Layer 2 of a small transformer language model trained on English Wikipedia (14 layers, counted from 0, width 64). Numbers have three digits each and are written without spaces.
A neuron's activation on a vector x is SiLU(gate . x) times (in . x), where the dot is the dot product.
The model reads these tokens: "us" "es" " in" " B" "rit" "ain" " a" "fter" " f" "ound" "ing" " the" " L" "es" "b" "ian" "s" " and" " G" "ay" "s" " S" "up" "port" " the" " M" "in" "ers" " al" "l" "ian" "ce"

The vector x that enters this layer's MLP at each token. A number n stands for (n - 500) times 0.0033.
0 "us": 639651365571629389498357417485550477498521276455719495501399731548462287471312395290601425497402568387485498398628386454738562404276652322542164843507389724496574397562651373394631366510473747
1 "es": 696421464492577410440401408453416568685567359564393488521450513602512045292618363117480343528477616607412632333594373416701533339367405418566278714429363742508650593552623337545607387521480691
2 " in": 729675372584612509507455338535395522465434352496550692668360410504743440475735377512602511443459469680404564695462377397601548355262353306683328800522501679424530430386446583589575365445537777
3 " B": 580570291446608578666275517571428495533620410543592455605405765600779477536865522406811568452753642630266454521502485342481585417241378422671383449319492782575593481479529338588613310492403622
4 "rit": 424497267491515524692278589567458389552523525629367548575443530562468263554497316462467552558352481704538347569426508394623281392317440355580192611601352902462564464405554597591391410612323702
5 "ain": 612566650680566386667479386553353430502623339428531676524401702680688280502248510596646468458618524570494327358575489395558484329468397302480390318455466648396612552364536452727381479743418706
6 " a": 605549076592656360411349383482377436511665387594494615553347284643445566610677336571537527591572677467492521847548357402473519385261483409526330699388358657491528641530490409844571249548403655
7 "fter": 541377427596476458566506185429351372463450486604557664406409583617827481509663491513683600352463566642407394654541518315732658358299374315524355527445569775413638455437504505461649341650552492
8 " f": 574538159563487543540590479502304531615581311516601538698381471629657556517851382510785537610553557315297573372542353397472495404298544376645407756452416810462460410497468134563657519605303569
9 "ound": 553611512575445356555439278491383409672416429482515566582344729448657417561668498582491577450441630686395363255532574342768331363225552363397233645430430682413518507396674685651424411566489664
10 "ing": 539546407560350454602534444523415603597598383625509602493379651471772514400772335467443455529392668836388332460480512355640461406281586364487205589331552596533536591383647429588511481493519775
11 " the": 553623207540511490558299397582358368584479444527504702570304408595565447623756325729378501473573484526424607626567280418648658313185440402619414381320433737452638389511521579756590380538551702
12 " L": 439481451646584331521318460802371393575576381510500527591405609528484368476934428644811527632679637727410610708509397359569521467197538339630418487515518977517486483575417297586593384488363547
13 "es": 577429474488561402432441356406384589786585362622433519529456537621526222307642352155449350535549642650398671280586403452781505372420398392550228567492403642489647591564567430579672381514449649
14 "b": 672435387509598616737387414480409511500620524440543542618369828596499424440608421479802487473589702575252252303515565421646525262499426380703413454503579404566658331444604375689475564520331670
15 "ian": 658529359480451366756475431527482516609504480665569587456459494738473228455315384652616424574547592537408427577482475323643275585173434364463298457374523785421589528516596487584560509581525743
16 "s": 371455528501607465395392321443363500563649478547496437705417604539326296417695545235518338522463471640413557421641412411843500355385466334537267696463543550583698659492607390453531460526607762
17 " and": 385528433534579471502612422621391526524578390578652688650408523605525500633831399619503498489406674561239410855453433368562608312361311382545292512312393571474567353390629685489587237501327736
18 " G": 579619325514549634563318321741386440591553411645510460613440816594675501472898424579764545507691742567491632562579468351634479400169516479573346472495449944500489434537584275562618437498420603
19 "ay": 553547321654326577664175311625329464541627416565548408551477583631409440493323497522445461461596597611474139561550521376725578518374553312452331424375395738503509536448517349675486484654447685
20 "s": 341451482462612478430349332410347476544610500562503452662376600542298309421726554237562341498460490649397547434639362427840481356417414315527286643467550559587662654482581356428541442520614760
21 " S": 430560287457734505450200469545367497536595353541421433665433668637610360456813494429640447473715501591447669511605390374670616422257429397514319769472383906515531696638515352498629323507453652
22 "up": 483546231457557547545266373403492464596581398558482737620265894711698316410613474492540565571603517308505424208535623440644394374348390295553299755420508629550514580330439364509541512417386591
23 "port": 297420655677458381582390311349362446578499427417499575513422750653641503610593535490567540499530611494483378250530521282580558402375507257486229681425560689553543440460693505434509559580461724
24 " the": 583621201544521482566303394596356370584474443526495704550299412601566456621711331727361496473566485519430611625562289417649658301171476414620413410320430754460640402504535562742589376544556699
25 " M": 434567204426658495593194491615377459721584406435592376589430589543642307465568362399667547638717561615358693640526518361568634381125167413610367551494471828505555475495432467621610466422396561
26 "in": 634553454511564500559488178436456422671555431575546611633374663556495276448321474499550558496430493782436398715433558375699244509420455278597370691722459590483593606464445339683496533395431827
27 "ers": 481597425643487409430372575528397513483605529544756516589366545550556331355943476330555478688552518599269550405559513405713194332413418273487411595488461597549762458541389416508437344602514781
28 " al": 424554075755548473425473582666343535557600179483362740649320451594467658415793428476443359584630692555400481616481521464493432313358307410640394662581438826535503443462606374645520360499301577
29 "l": 279596567615547445582419476579383443563599448504476565664295546471266366480616446473669465645420689776507243596401432412753418391172277337657316580487530553570497407545682287616485610628352543
30 "ian": 675514389463431366769474443507475521601500488668573586445434495730472235446335389656607441563567596552413439580482464319648263573194438361457298438398515776416571511513578449571565489573508752
31 "ce": 396407520744547308455278456606429512490589383572641771490465552582505347479661264197469386713739562613381476189481510360652528338460580358511289650359394513554459330476725550441606560477462661

Each question shows the input weights of one neuron of the MLP. A number n stands for (n - 500) times 0.0017.

n79 gate: 373604389458581509455788286530478519549366500537427590516619487570471694292498471583545423486408501485544715446484659495410512425515427338733498553572428356576360393595466492431543462639594528
n79 in: 367659465507482529440644394451380488560375410613395553601471343480575715483466432574593356609489392637558596510549597474432506562577566270554387390723401373544396206419474489510582468642485556
On which token does it fire most? 28 " al"

n172 gate: 529478538510584556497392630436472471503482355580518483487459514503564525586444474518427587337342513592373605527471439689488515605654378462612363331443606531452387487353422444504546419506653439
n172 in: 516441506579492568548432508478532445509465278612567419406555534480510599620433422589403503375390518719429693496383416585604558575595376376543389382447603435528371513461451538490544391541617424
Its two highest activations, in order, are on tokens 8 " f", 27 "ers"

n177 gate: 337357340477398426576435313466590319342416409418486515569370504628643343622663499515425518534517744539466412519604491594502653613507618467720618516512444376581407615362473590462669485430433305
n177 in: 454319463460478598529457615443484404314503425429428354472449373557666382469490590523364303664540727495439344522507458346504501461437633608558709453512182489572547655430451530545611508520359436
On which three tokens does it fire most, strongest first? 6 " a", 3 " B", 28 " al"

n96 gate: 688334534499412456521512579365681505314509432334491422576413544484548120473488452654395572310462744448365490669508433617531471458440503720555440534563538461463264507556627266415321417413590434
n96 in: 588345399411443399581408550417604603478609550320486370691451577428597280480462659446330305546348458499315406557511326475500552440480373673501577602294444467558476549578557401638460450437456569
On which token does it fire most? 1 "es"

n6 gate: 588444628521548681523639525458621696263448425442444530337348536530440566330420592493335527490495530467417607592421349563488543331241421538380541653506470671351676558330462486383403448557532375
n6 in: 493504618615411357502510595228388430620779491476510386606494493836468498567474648438466496520587574571455521396509581516594397546568458573436495429492488402492484440607325329643450390565537554
On which token does it fire most? 1 "es"

n42 gate: 494501498502503500500498500499497497504493499505499497503499502496499499501500501500503503502502500502506501502508498509497500503501500494502499502500501499497496499500498505504502499501506503
n42 in: 503493498504500493497502500502501502501498502502500496500498499501502496502497497501500496501501500503494498501497498507504502500501498501499502501504497500502493499500501498500504498501505497
On which token does it fire most? 14 "b"

n26 gate: 483371513506321409419563535614441366327478647400590414576383671522520386602533335481509569242487508436424466690557572820564483517417498670747406474640614507311477450542342621453797515621596677
n26 in: 548421454488258476369467406547409411328492610473512386586343693497526457569441361489555437389424521370424512598580479787565441541463471742767452454669563520422518489441396607502640355568558690
On which token does it fire most? 7 "fter"

n136 gate: 632411443572261538242343480640534491501247605538500320672509503470415375427358435613623550254507423583383516665379414569711582555660660652562434681433371412467556297413360563369612636471429478
n136 in: 645258408518366512318316477592399381469222556553697390488380584539496576513274650439439429444564617582494573496475520701521661498546555668633613633347292632626630417480482620523411488581460638
On which three tokens does it fire most, strongest first? 19 "ay", 0 "us", 29 "l"

n1 gate: 540391602534526515649645682511342648281382682648567538442418550592466543256519437317509483503421675207577600571527346420558364544475449541539626552398387615476402614485485429515401459462582334
n1 in: 691317366400555646332523481724542382546423541483464388510571409472433543698359413508468353437564319568684560471485481446462450386352595557454455470570366571382630543410512622502439639628278598
On which token does it fire most, and how strongly? 23 "port", at about 0.15

n164 gate: 489532414494412641116633478483527328579463559598622438584547284425554316282590588553630271664562585550554234440420478389433502487300559613563623321607368410605621447377578698489501729580443454
n164 in: 588594559449508559754353594518493750507545566493476473560280566471593579661409481303192549321474478508491644574409551418665526689719480364406436587388574552392670475486433306385575480497485392
On which token does it fire most? 6 " a"

n46 gate: 612269365399486437361426540570579533463479648469544348355333522404489406418407405433568431466448579381548416505400477550482551428444615684473532559491419562580555578463531450480483399369624500
n46 in: 604226451465470404392424536556626445389479577393543335419405576462518373485395451426527482385406593382552451535500500574517562392417556694498544572516420529627473522452530462490487463459579514
Its two highest activations, in order, are on tokens 0 "us", 1 "es"

n49 gate: 456565500377560605368506612613531803578450485426458600455515531505508611618581688513511426560460340542488531403512605269455429687516502454650374487387570603416723644619588592571518825363453548
n49 in: 506510433635491471626510489483471230525561507614563438486479473362481412428426393520520534407594586458559433588485377668588520401532585558349647570628469417626425330397413504358547296684523531
On which token does it fire most, and how strongly? 1 "es", at about 0.017

n12 gate: 498580567455518558427478509479459548419538398585539603387394447455463585596395350626338680370530603492424467540644439461484546714379230374413497409387657512324298457512483325411534641451614209
n12 in: 517307505549488224519460460543500502338357707402620434613505627506543396447552510415436463462330413412505657533426487473521423365574608644486409697584238594466593576560529529390502427511455493
On which token does it fire most? 14 "b"

n175 gate: 495530488541374673363680631547340410289543555401639540400522548646639666523557368600324430559751419382419554487368419542762530614245569528552498386454489403397543542550545533331489422534445338
n175 in: 512562385502501611511525529255551269681619464434465482571385376642526464518578608638466711491650384661254375501565499670407551456519606475474327318721614451380352448536511502373524417522549509
On which three tokens does it fire most, strongest first? 11 " the", 24 " the", 1 "es"

n128 gate: 347392344479662564536604426618444483540432596746327401501553351557458541356496673589643487450567427412417569393323599381361673493508414659562330471549695459429509632680496399621536430555511449
n128 in: 510351461489666643643558377748551557447421559707416350316452424592402663428415446554546484507586393456360592372457556440461614571560316490402415557377604599670379539564622431501652336539597286
On which token does it fire most? 27 "ers"

n17 gate: 597286554554466683541470495629596528437557541368537598584578706507581510631519430391549514407234433538565549412534570563480489326366595610512643567412310643484465547434408642631318366554642543
n17 in: 403430363593285287264629483580593505347531490516495337611446682422600475589410519550525454308533784417428439464554566610420617431575444542606552473631440603443431563407506620571376482631494496
On which token does it fire most, and how strongly? 9 "ound", at about 0.25

n188 gate: 380522609191435474441364354489470539273557415469663490462534487591374547394470431538580644424546514520686317615531382380331611660366494654377326510656502580556489304436468490529544575485594601
n188 in: 328625530304460536380415396480351464347566542542617455538562484629386553467526495552636622545522467458646278578567371445419579649579439561351307448633490560585528266444426535540466453520507686
On which token does it fire most, and how strongly? 19 "ay", at about 0.44

n100 gate: 437579439632479689314551555617444466357636417366419388578624498382612610583539508481494475492446520473627630620418518402312625583578358347573182320391627503530715465523734738527553582573456365
n100 in: 574296409461454527502487512578689427446506598388460291608548593421542348664591430602508464488567438423570493672531701620437457649562423266537417622451464499606546533406604607517403536523623494
On which token does it fire most, and how strongly? 13 "es", at about 0.16

n81 gate: 392372346384632471370618489439425498440381499407465515596624332587525486351609561495611416426555669465383520602406317587341548567422285489488522522533491672516415418523607533492594430447457285
n81 in: 411455412370625504557572501508376619442334370470467557522482420674576589323576593404535428520612608469446522533416329437375484527468317566556605590439415666413493401492559585581532462404519224
On which three tokens does it fire most, strongest first? 28 " al", 8 " f", 25 " M"

n186 gate: 376621495533512403547365429523441509596594392442526586551581479449597469589591576455580512606729601416582358391430322418388503714693399499438591491548577457559492318467526476342539396620636629
n186 in: 545444533483504376521512476487402233679529482403339458434496465425516382535534654348719521503652581601561272546294593559434512487651459520496709639494519536576535486399393463539509363439541510
On which token does it fire most? 3 " B"

n32 gate: 497498493503501502501501500504508500501495500503504501499497499503501504500501499501499495500498505501501500499503497496497497498500499504498499499500499498508507506495501499500502502499499499
n32 in: 502493497503499499497497501506502504495499500502501495501500505493504496500498496497499498495495505497503501503499501508497495495502498499504499501496502503505496504495506500500501501498503499
Its two highest activations, in order, are on tokens 10 "ing", 28 " al"

n86 gate: 533574641371592532465382428504623645434447518575649672473437262506386562640441598311551389489365488537555315391509618377559389535488551568585601538352356532419578438560438662484503611715483593
n86 in: 448564507526492577427462353442512487611422457729520543537382335639402546597480583463578369415390424358439264444457535618587350346718608483552480326529615452729569404470391564502654399592425551
On which token does it fire most? 25 " M"

n185 gate: 505404667607333510434471535625540522432348461407593458366280585313494251503590660464433435742463726428682603622618494543451581490364570570621543611493469429428489632620441475504462512173348681
n185 in: 389487727561350690485536550724544515510336481388636605390323558530472476374582621517339392782524681535616552529644495567464705534382531388521537635472446409405512606627572431402491476191268653
On which token does it fire most? 12 " L"

n76 gate: 585489463467420427495429524400480368352634438491512463444444346279669333525569416586494655443598719528385511557429397663436431564456452625678361596633553336469397348575279512208626523620530393
n76 in: 517558428618503459342282326452611540468497433652472504557637422588432438530496316560496319801262607521546342457627620586273604466422499553559403377419509489685359472445533432559259321408570419
On which token does it fire most, and how strongly? 26 "in", at about 0.058

n115 gate: 348598519622495663444483377465377580502462516590596481442489529642607588514405505547394426586502627478444633494453498637611468558361452477444746481341502429519516493604502546464458439546465443
n115 in: 370508515627342454422444333565378561434401534550519485359588508566627502434503573505468462602517491552455578411400573495636428582392494528511774480456489482596527476614516568509579428558453399
On which token does it fire most? 4 "rit"

n141 gate: 595558496450366519448619508557656515538655418350264515494422411466527445451602495571461601494586437466408450565694402495397682590589543305550455540562475550553516434622506551515525570406565546
n141 in: 360504539562667379620390548425452301606401323517529541545628453607570479636547315445554665498469399580491474510471556548332530615510549372712538352559706364573382541403552408415538443650609475
Its two highest activations, in order, are on tokens 12 " L", 9 "ound"

n71 gate: 361566546646556552488477416493459553477655632341332592562711653732356661630435620486479450624413422381421414434400647521501217283378610503538510298517546405636384619475505656524551308569302497
n71 in: 370514561669572425565465484573698422567499537391305527556624639618297563514453595508492394515490464519400360438453575438461243250457691625444611298538574410532563646425608650613545391536394465
On which token does it fire most? 2 " in"

n129 gate: 795684473412597426478523609335556377460497648309425464555651389364563500500358506384473684468550405544555569699571503539622443645348407437577594650548402514528463602541674436447270395386602509
n129 in: 658707474366700513406365721483425573510451591426433461426448280313423465492369535419439421588589256491428420574473435506656461743486493348462672684425407495492576554447638434474273412381529514
Its two highest activations, in order, are on tokens 23 "port", 18 " G"

n110 gate: 585392497551430301396624571322473489593458561529571412433410572281617439318569439650382593217559590519416642628235403576621690492368532587408593549669500482549514553410489420372495626523571551
n110 in: 420534614422511366389420600254316454527532600500504383441512542442530545409453497325472439634448641405473345526489394594454538452505398520692588495548420650688736460629362585414467424285360391
On which token does it fire most, and how strongly? 5 "ain", at about 0.17

n80 gate: 472522424262446414631470601489545413490411378381578518473468453500519476585427432533561460376550400413322541667405460529685573608599573585631391449583472515402368622455466456649373608616618460
n80 in: 456630405348427568656500578538487447442626370466481570440600564452563444626449460537588390503575378281503486665509523569697529611612500556566457590469522524535493630359462521622579742550643544
On which token does it fire most? 27 "ers"

n44 gate: 447338325571302395369587476370720549542492489573525471547545604392553410434502411648672519435466602468469630620473309574602450436586570513541548390696455517637297469403544686499574473610607629
n44 in: 467482532375700395571514510478497522433403689469534407413455416421360435450434709560456609460537626482317279458522421487315471486405408499487604598564427569473574514505519364414170365458563522
On which token does it fire most? 31 "ce"

n63 gate: 639395538456524423588417425537480328444513515452399437640596441455535420640639362478358521314453376511394523449595605464617555472641444527523573611623334498460293518555475527422544552557659592
n63 in: 563384532407612429542407441490516544323414516425446383589575493406663396562502431533258342361428358510369472444445459466673552426571520584590576551587398468528356397508406381492535478549506611
On which token does it fire most, and how strongly? 1 "es", at about 0.2

n62 gate: 506507498496500496500496500503496498498494504492499500502501497499501500493500489496501501499501499499505499499499501503497502504500500498500502497501504505500502501499499500503503499497498501
n62 in: 495503500503501502500503500497498506498503505504497501500507499502499504504501497493504503502501497499502502497498503497504500502502500499503499498501500501508500498499504504503501501505498500
On which token does it fire most? 4 "rit"

n116 gate: 712509499334358440345572415437651608519453404453624471483454530404373363476461688570418465323482715604311464585420440334497569442442362624449567621539430527306601588512642449541394740599585350
n116 in: 517612442624561619541386617701308431529625500664549476407506527600323770653543407348586518541508403596415622464679346576527433527655509462425595408550568579421462415431368546575355527405475666
Its two highest activations, in order, are on tokens 22 "up", 23 "port"

n112 gate: 336607624463512442504429730250469467709570509612491473510633353410459377676559457660770351506491491570559378454454547495515496381715725649658410202529676271462490485583234441530554310592277666
n112 in: 473599647486596512522500623299711527855557489640478477427630436434427542584591539589649405575586488581564423372571567418435422300697733537663416360546617328526682465499332485552462391630319605
On which token does it fire most? 14 "b"

n4 gate: 603556457481650429492389558372323460342531368685278408447242559389530533477381466479353566406596498478338611605334532628357463708626464537546427431717639411604522470197534415439604487584742408
n4 in: 456453562470257583478565490545581666525509624315581473493643419510519422545628569566714482395355453410539483541569374341660448328341415669388572567353436678499467503749398544598431595536354582
On which token does it fire most, and how strongly? 31 "ce", at about 0.15

n133 gate: 307517533573418617509420593430469640508521381759559660539337584544611525639754690650485530564481341441323413460389631444518476643569478745432573337384562517442389498495393616518502290542528479
n133 in: 505398506487299461373672543392585500472539566529606434825485612447665329540571509660533591393497615483367501549191503506412499493581611616415283376448529503499389470573457637346628273646261543
On which token does it fire most? 17 " and"

n10 gate: 368437631609442534413483257598524465478698588555421533278591376526422498520527549482574620590413371520641602484600633503343476683538278314733488486413690561379296589625428296406489382587466499
n10 in: 212374510677603488539529506806745546538583561383475524531423511463523461493541556421467263560459593552512438374433518520374459610595566586719652616532744459460483407577547444532588427557516700
On which token does it fire most? 12 " L"

n137 gate: 615462539568438425322556386591420478406482503739472457532618496373464648379468481554435536489368369503606496447329457408644434456349601294445557476374492519277494449529340450620353548421260437
n137 in: 354669595475470742604595562551320574567554489220545523488463549579590444609566378380469441453551407617478500583512618540514556674432410566448521509475475432446436589450498499473614431429475607
On which token does it fire most? 10 "ing"

n2 gate: 631337602419527536494379517409680369620426501434441615425482564597469331282595427657460398374506548539411578459619469495538438649464621483520352347592572460409320510467377476487515424543480376
n2 in: 548320554537638691518453512533730405436444516440500565452652621387501326389554393633363478431404553627364647502582438494498578541422648326625503376552609446386326493503506437466429418502485389
On which token does it fire most? 12 " L"